Layer 5 of a small transformer language model trained on English Wikipedia (16 layers, counted from 0, width 128).
A neuron's activation on a vector x is GELU(weights . x + bias), where the dot is the dot product.

Input weights of the MLP neurons that the questions are about. A number n stands for (n - 128) times 0.0037.
n23 (bias -0.131): 124, 174, 88, 169, 47, 119, 136, 116, 105, 99, 144, 159, 152, 114, 199, 73, 107, 128, 142, 100, 110, 90, 84, 137, 92, 111, 107, 74, 151, 156, 89, 168, 82, 172, 118, 126, 138, 124, 131, 128, 102, 130, 114, 163, 81, 123, 137, 178, 130, 201, 110, 79, 87, 153, 107, 187, 108, 152, 99, 167, 117, 88, 138, 136, 101, 84, 97, 182, 150, 82, 130, 103, 159, 121, 117, 100, 140, 114, 157, 110, 184, 95, 136, 139, 126, 152, 173, 142, 97, 200, 150, 127, 75, 137, 150, 100, 79, 165, 115, 180, 130, 135, 114, 156, 128, 140, 132, 112, 105, 175, 122, 144, 88, 130, 127, 113, 112, 167, 208, 167, 153, 118, 146, 30, 164, 215, 111, 79
n42 (bias -0.135): 200, 174, 123, 119, 150, 139, 102, 99, 64, 102, 136, 133, 119, 126, 149, 174, 109, 109, 84, 150, 150, 150, 70, 131, 137, 152, 133, 162, 165, 123, 174, 79, 154, 146, 163, 135, 129, 110, 140, 160, 52, 62, 148, 136, 116, 150, 60, 112, 165, 166, 87, 144, 141, 97, 112, 47, 99, 106, 113, 115, 143, 167, 138, 128, 119, 108, 142, 115, 115, 164, 128, 166, 120, 177, 106, 91, 126, 200, 151, 141, 195, 127, 106, 101, 191, 71, 121, 129, 160, 168, 108, 113, 112, 137, 163, 106, 138, 66, 124, 150, 120, 131, 91, 72, 144, 120, 154, 61, 162, 86, 22, 110, 164, 51, 170, 103, 213, 162, 153, 134, 133, 152, 151, 127, 159, 102, 126, 148
n137 (bias -0.170): 94, 122, 148, 126, 100, 129, 157, 134, 111, 149, 171, 103, 133, 101, 124, 94, 114, 131, 206, 117, 167, 120, 62, 183, 142, 133, 248, 145, 206, 103, 129, 71, 143, 137, 108, 143, 142, 201, 78, 185, 140, 110, 75, 77, 129, 111, 159, 64, 125, 114, 111, 98, 89, 137, 137, 56, 151, 159, 135, 123, 83, 153, 149, 60, 99, 139, 139, 117, 74, 159, 168, 140, 161, 178, 179, 87, 122, 71, 123, 83, 104, 124, 117, 100, 148, 99, 132, 107, 115, 177, 90, 175, 174, 158, 211, 125, 183, 179, 100, 109, 110, 141, 108, 133, 133, 173, 122, 141, 135, 125, 154, 154, 79, 132, 75, 139, 162, 117, 108, 159, 106, 137, 92, 109, 147, 113, 110, 101
n228 (bias -0.051): 166, 120, 172, 157, 165, 111, 161, 114, 87, 138, 104, 152, 98, 213, 122, 137, 114, 123, 132, 192, 106, 49, 76, 180, 109, 96, 84, 95, 183, 159, 118, 147, 170, 69, 91, 104, 89, 170, 99, 124, 140, 158, 131, 138, 111, 141, 103, 110, 120, 143, 108, 114, 71, 154, 148, 120, 116, 109, 92, 66, 141, 143, 110, 85, 142, 105, 153, 127, 135, 112, 166, 118, 121, 115, 121, 149, 167, 109, 135, 98, 186, 158, 111, 122, 150, 162, 161, 119, 147, 211, 138, 93, 145, 117, 145, 154, 108, 113, 100, 108, 65, 144, 83, 135, 143, 166, 95, 183, 106, 153, 126, 154, 90, 101, 144, 60, 98, 154, 186, 160, 112, 129, 84, 124, 109, 170, 100, 97
n238 (bias -0.182): 116, 98, 70, 180, 156, 157, 84, 128, 85, 98, 195, 126, 140, 100, 111, 112, 140, 143, 123, 128, 160, 137, 134, 188, 137, 157, 97, 81, 61, 153, 170, 194, 140, 149, 108, 121, 107, 108, 73, 164, 184, 108, 67, 143, 186, 116, 60, 127, 151, 109, 157, 113, 70, 122, 119, 146, 132, 132, 95, 100, 61, 136, 100, 134, 81, 140, 145, 123, 90, 94, 132, 124, 93, 139, 78, 137, 150, 46, 58, 152, 174, 108, 61, 89, 111, 177, 80, 128, 148, 179, 146, 131, 217, 90, 180, 114, 119, 115, 178, 125, 130, 185, 100, 166, 171, 81, 140, 125, 140, 98, 72, 193, 101, 127, 93, 127, 149, 109, 213, 134, 130, 200, 184, 75, 103, 174, 153, 72
n280 (bias -0.234): 123, 118, 181, 75, 139, 134, 126, 175, 156, 121, 152, 91, 95, 68, 116, 138, 174, 97, 122, 100, 129, 73, 225, 159, 59, 105, 79, 164, 100, 203, 166, 216, 133, 178, 141, 118, 52, 97, 61, 157, 200, 104, 117, 91, 122, 45, 129, 220, 115, 162, 130, 163, 142, 152, 90, 91, 159, 60, 59, 155, 217, 131, 113, 76, 142, 111, 97, 141, 138, 159, 130, 100, 139, 92, 186, 44, 95, 118, 52, 105, 147, 170, 86, 90, 115, 145, 111, 156, 148, 140, 195, 203, 138, 180, 142, 178, 212, 139, 148, 136, 170, 165, 64, 154, 147, 85, 93, 150, 138, 181, 50, 116, 96, 103, 14, 86, 142, 49, 148, 123, 154, 121, 114, 106, 184, 183, 181, 150
n358 (bias -0.212): 95, 170, 103, 104, 124, 123, 180, 211, 128, 145, 71, 189, 123, 119, 103, 148, 143, 132, 121, 193, 139, 147, 133, 155, 120, 136, 129, 161, 150, 103, 159, 125, 130, 150, 193, 138, 214, 96, 53, 134, 123, 135, 158, 125, 143, 123, 133, 128, 202, 105, 127, 96, 132, 86, 80, 189, 103, 131, 104, 186, 94, 72, 157, 111, 57, 123, 80, 95, 152, 97, 192, 205, 50, 153, 60, 168, 156, 122, 106, 117, 109, 99, 157, 114, 183, 154, 128, 137, 120, 107, 52, 134, 65, 132, 76, 119, 112, 169, 158, 94, 155, 148, 69, 79, 162, 91, 131, 124, 196, 170, 74, 136, 109, 98, 90, 64, 163, 141, 87, 109, 120, 100, 180, 180, 139, 199, 76, 100

Each question shows a token from some text and the vector x that enters the MLP there. A number n stands for (n - 128) times 0.042.

" His": 107, 134, 145, 151, 163, 102, 59, 158, 112, 115, 147, 169, 138, 123, 129, 102, 191, 102, 101, 118, 135, 129, 140, 69, 156, 192, 89, 145, 156, 113, 87, 176, 112, 150, 132, 145, 91, 96, 129, 142, 140, 186, 110, 92, 132, 235, 133, 162, 152, 112, 105, 137, 150, 88, 125, 125, 148, 76, 164, 146, 129, 135, 118, 157, 156, 151, 155, 88, 130, 114, 137, 174, 138, 96, 143, 126, 155, 183, 113, 81, 100, 120, 158, 114, 114, 154, 123, 85, 151, 126, 116, 152, 96, 114, 89, 127, 128, 84, 102, 126, 171, 131, 86, 183, 135, 132, 83, 101, 134, 89, 135, 166, 96, 139, 100, 183, 122, 111, 104, 144, 113, 106, 122, 136, 117, 112, 110, 117
Which two neurons fire most, strongest first? n280, n358

"ly": 116, 137, 127, 119, 142, 132, 89, 174, 117, 90, 134, 176, 161, 139, 134, 95, 197, 104, 157, 117, 139, 140, 100, 86, 141, 154, 120, 125, 153, 104, 59, 169, 112, 95, 122, 122, 79, 135, 109, 92, 89, 129, 141, 147, 98, 234, 131, 165, 124, 82, 150, 125, 116, 95, 138, 111, 105, 128, 147, 143, 135, 119, 121, 120, 130, 140, 123, 126, 115, 126, 129, 196, 189, 141, 164, 123, 177, 163, 101, 52, 119, 105, 147, 90, 132, 145, 157, 82, 89, 120, 149, 135, 121, 63, 148, 144, 102, 72, 119, 104, 164, 145, 113, 160, 137, 145, 121, 169, 150, 105, 166, 168, 107, 125, 95, 152, 124, 139, 176, 152, 110, 94, 122, 105, 140, 142, 109, 137
Which three neurons fire most, strongest first? n23, n228, n137

".": 125, 121, 126, 153, 156, 151, 99, 139, 132, 102, 128, 176, 146, 169, 97, 110, 129, 98, 139, 83, 153, 162, 130, 38, 143, 149, 111, 145, 155, 121, 89, 132, 100, 107, 115, 127, 78, 110, 131, 130, 114, 163, 146, 125, 123, 215, 141, 162, 170, 107, 139, 123, 109, 54, 103, 130, 143, 129, 186, 134, 133, 132, 143, 162, 135, 155, 137, 57, 122, 156, 103, 165, 167, 130, 159, 129, 128, 164, 117, 73, 105, 124, 122, 100, 118, 203, 143, 93, 140, 116, 120, 130, 81, 124, 142, 134, 115, 81, 95, 125, 130, 135, 81, 160, 169, 118, 105, 112, 135, 115, 124, 170, 103, 146, 103, 128, 141, 133, 128, 181, 121, 104, 118, 166, 135, 112, 89, 135
Which two neurons fire most, strongest first? n358, n42

"n": 105, 138, 157, 151, 152, 65, 119, 146, 122, 96, 151, 178, 153, 164, 92, 97, 191, 125, 145, 115, 133, 160, 120, 86, 167, 159, 97, 106, 158, 114, 75, 170, 132, 107, 95, 146, 24, 105, 105, 119, 120, 142, 139, 129, 110, 219, 155, 136, 149, 122, 148, 119, 113, 88, 151, 131, 125, 110, 178, 120, 119, 106, 124, 127, 173, 126, 140, 97, 120, 108, 113, 134, 151, 145, 147, 146, 177, 148, 124, 77, 110, 126, 131, 69, 127, 170, 159, 86, 125, 142, 128, 131, 136, 89, 156, 135, 85, 85, 118, 118, 116, 109, 93, 182, 162, 102, 91, 162, 152, 110, 156, 161, 144, 159, 103, 137, 118, 152, 98, 151, 116, 90, 95, 157, 115, 104, 106, 118
The most active neuron and its activation: n228, at about 3.3

" 2020": 125, 123, 162, 133, 135, 132, 111, 145, 127, 100, 143, 148, 158, 136, 120, 96, 159, 100, 133, 108, 149, 128, 65, 47, 118, 167, 139, 135, 126, 84, 79, 177, 110, 84, 153, 128, 79, 129, 158, 131, 106, 154, 144, 134, 127, 221, 108, 160, 134, 117, 141, 134, 117, 109, 127, 95, 133, 81, 179, 130, 144, 182, 123, 138, 116, 138, 183, 96, 114, 142, 130, 151, 170, 119, 147, 129, 130, 153, 95, 70, 112, 109, 142, 79, 128, 131, 130, 80, 129, 132, 121, 165, 117, 125, 115, 81, 123, 87, 119, 151, 157, 97, 112, 202, 178, 131, 100, 160, 145, 85, 146, 147, 81, 119, 110, 178, 151, 137, 111, 180, 137, 74, 135, 169, 124, 113, 85, 134
The most active neuron and its activation: n137, at about 0.8

" 2021": 109, 130, 130, 136, 138, 137, 115, 149, 115, 100, 152, 152, 174, 132, 133, 100, 167, 104, 129, 107, 151, 145, 59, 38, 129, 141, 133, 154, 109, 65, 71, 178, 100, 97, 152, 117, 82, 135, 159, 122, 119, 136, 142, 139, 123, 208, 100, 176, 124, 128, 151, 145, 110, 103, 131, 108, 125, 89, 188, 144, 134, 178, 130, 133, 109, 109, 181, 108, 128, 132, 132, 170, 154, 133, 168, 127, 119, 178, 88, 77, 112, 81, 144, 87, 137, 130, 144, 94, 136, 120, 146, 158, 122, 109, 121, 97, 103, 87, 150, 144, 148, 110, 136, 194, 173, 115, 111, 162, 125, 87, 144, 149, 93, 114, 113, 166, 156, 114, 94, 174, 130, 71, 123, 158, 120, 111, 93, 137
Which neuron lights up most? n42

" gu": 94, 181, 157, 145, 123, 166, 103, 127, 75, 103, 172, 162, 140, 137, 134, 107, 171, 112, 129, 118, 186, 155, 116, 88, 165, 138, 126, 123, 137, 89, 48, 174, 113, 131, 112, 85, 73, 149, 114, 123, 149, 183, 117, 147, 123, 211, 120, 159, 161, 133, 122, 143, 130, 90, 135, 85, 132, 88, 163, 168, 153, 138, 121, 152, 138, 176, 139, 118, 96, 145, 122, 164, 165, 111, 143, 92, 119, 141, 109, 105, 83, 108, 116, 108, 121, 152, 162, 88, 87, 140, 112, 162, 111, 137, 142, 116, 118, 119, 116, 98, 130, 117, 128, 127, 151, 94, 104, 136, 183, 64, 169, 97, 116, 144, 91, 172, 128, 134, 98, 119, 151, 91, 141, 122, 115, 151, 121, 131
The most active neuron and its activation: n137, at about 1.2

" designed": 110, 137, 122, 129, 160, 106, 129, 169, 121, 97, 143, 170, 106, 140, 137, 109, 176, 92, 129, 120, 136, 97, 93, 51, 127, 177, 131, 155, 126, 89, 102, 178, 83, 134, 119, 150, 90, 118, 137, 122, 118, 145, 120, 147, 109, 202, 169, 139, 159, 105, 122, 120, 135, 78, 109, 125, 162, 110, 192, 178, 155, 105, 139, 127, 154, 147, 147, 114, 117, 135, 131, 137, 175, 121, 166, 135, 165, 175, 118, 97, 128, 150, 128, 112, 87, 175, 149, 82, 91, 109, 102, 121, 105, 137, 149, 108, 129, 95, 115, 120, 120, 89, 62, 148, 184, 122, 116, 124, 107, 97, 172, 163, 85, 152, 90, 147, 104, 160, 92, 199, 117, 89, 113, 158, 133, 102, 95, 155
Which neuron lights up most? n137

"ee": 97, 145, 156, 141, 172, 113, 89, 128, 113, 89, 146, 174, 146, 112, 116, 123, 150, 128, 134, 127, 183, 142, 99, 67, 154, 94, 106, 127, 150, 103, 94, 179, 117, 112, 88, 110, 42, 95, 107, 105, 147, 148, 131, 123, 112, 214, 121, 144, 134, 121, 135, 129, 158, 102, 121, 121, 131, 135, 168, 148, 168, 127, 125, 137, 129, 138, 159, 135, 128, 158, 124, 109, 160, 161, 170, 151, 141, 168, 111, 71, 108, 113, 120, 74, 123, 136, 188, 79, 126, 101, 144, 179, 102, 102, 155, 142, 72, 85, 102, 147, 130, 127, 133, 158, 160, 119, 77, 126, 122, 91, 167, 161, 144, 159, 83, 136, 130, 149, 92, 187, 130, 83, 130, 129, 129, 129, 116, 138
Which neuron lights up most? n228

" ple": 107, 157, 162, 174, 121, 144, 134, 152, 88, 98, 141, 165, 154, 117, 114, 133, 194, 145, 124, 118, 173, 175, 62, 73, 147, 141, 129, 102, 98, 84, 59, 177, 118, 122, 116, 117, 29, 140, 115, 121, 123, 154, 111, 135, 128, 200, 141, 156, 159, 135, 135, 158, 103, 90, 139, 99, 148, 127, 173, 150, 181, 188, 118, 158, 103, 130, 116, 122, 126, 144, 122, 166, 150, 106, 132, 136, 154, 139, 119, 85, 97, 120, 167, 105, 101, 148, 173, 86, 102, 137, 111, 159, 106, 152, 138, 118, 128, 117, 120, 98, 158, 109, 99, 131, 144, 108, 87, 135, 154, 63, 155, 124, 96, 134, 90, 187, 117, 119, 107, 155, 122, 125, 90, 135, 140, 120, 99, 135
The most active neuron and its activation: n137, at about 1.2

" the": 92, 148, 125, 134, 145, 112, 118, 169, 134, 119, 139, 173, 142, 117, 88, 104, 185, 91, 95, 119, 143, 138, 130, 60, 154, 161, 123, 166, 127, 99, 87, 165, 111, 129, 126, 130, 79, 105, 134, 136, 106, 173, 127, 128, 105, 232, 149, 149, 174, 106, 141, 121, 150, 111, 133, 135, 122, 88, 169, 139, 146, 134, 137, 140, 142, 116, 166, 27, 131, 141, 125, 150, 156, 107, 152, 141, 126, 152, 152, 79, 108, 119, 144, 82, 107, 172, 136, 80, 114, 120, 122, 167, 95, 108, 138, 117, 133, 100, 138, 123, 131, 125, 93, 171, 159, 125, 51, 126, 142, 92, 178, 135, 124, 147, 107, 135, 132, 122, 101, 142, 115, 95, 130, 160, 98, 114, 127, 149
Which neuron lights up most? n358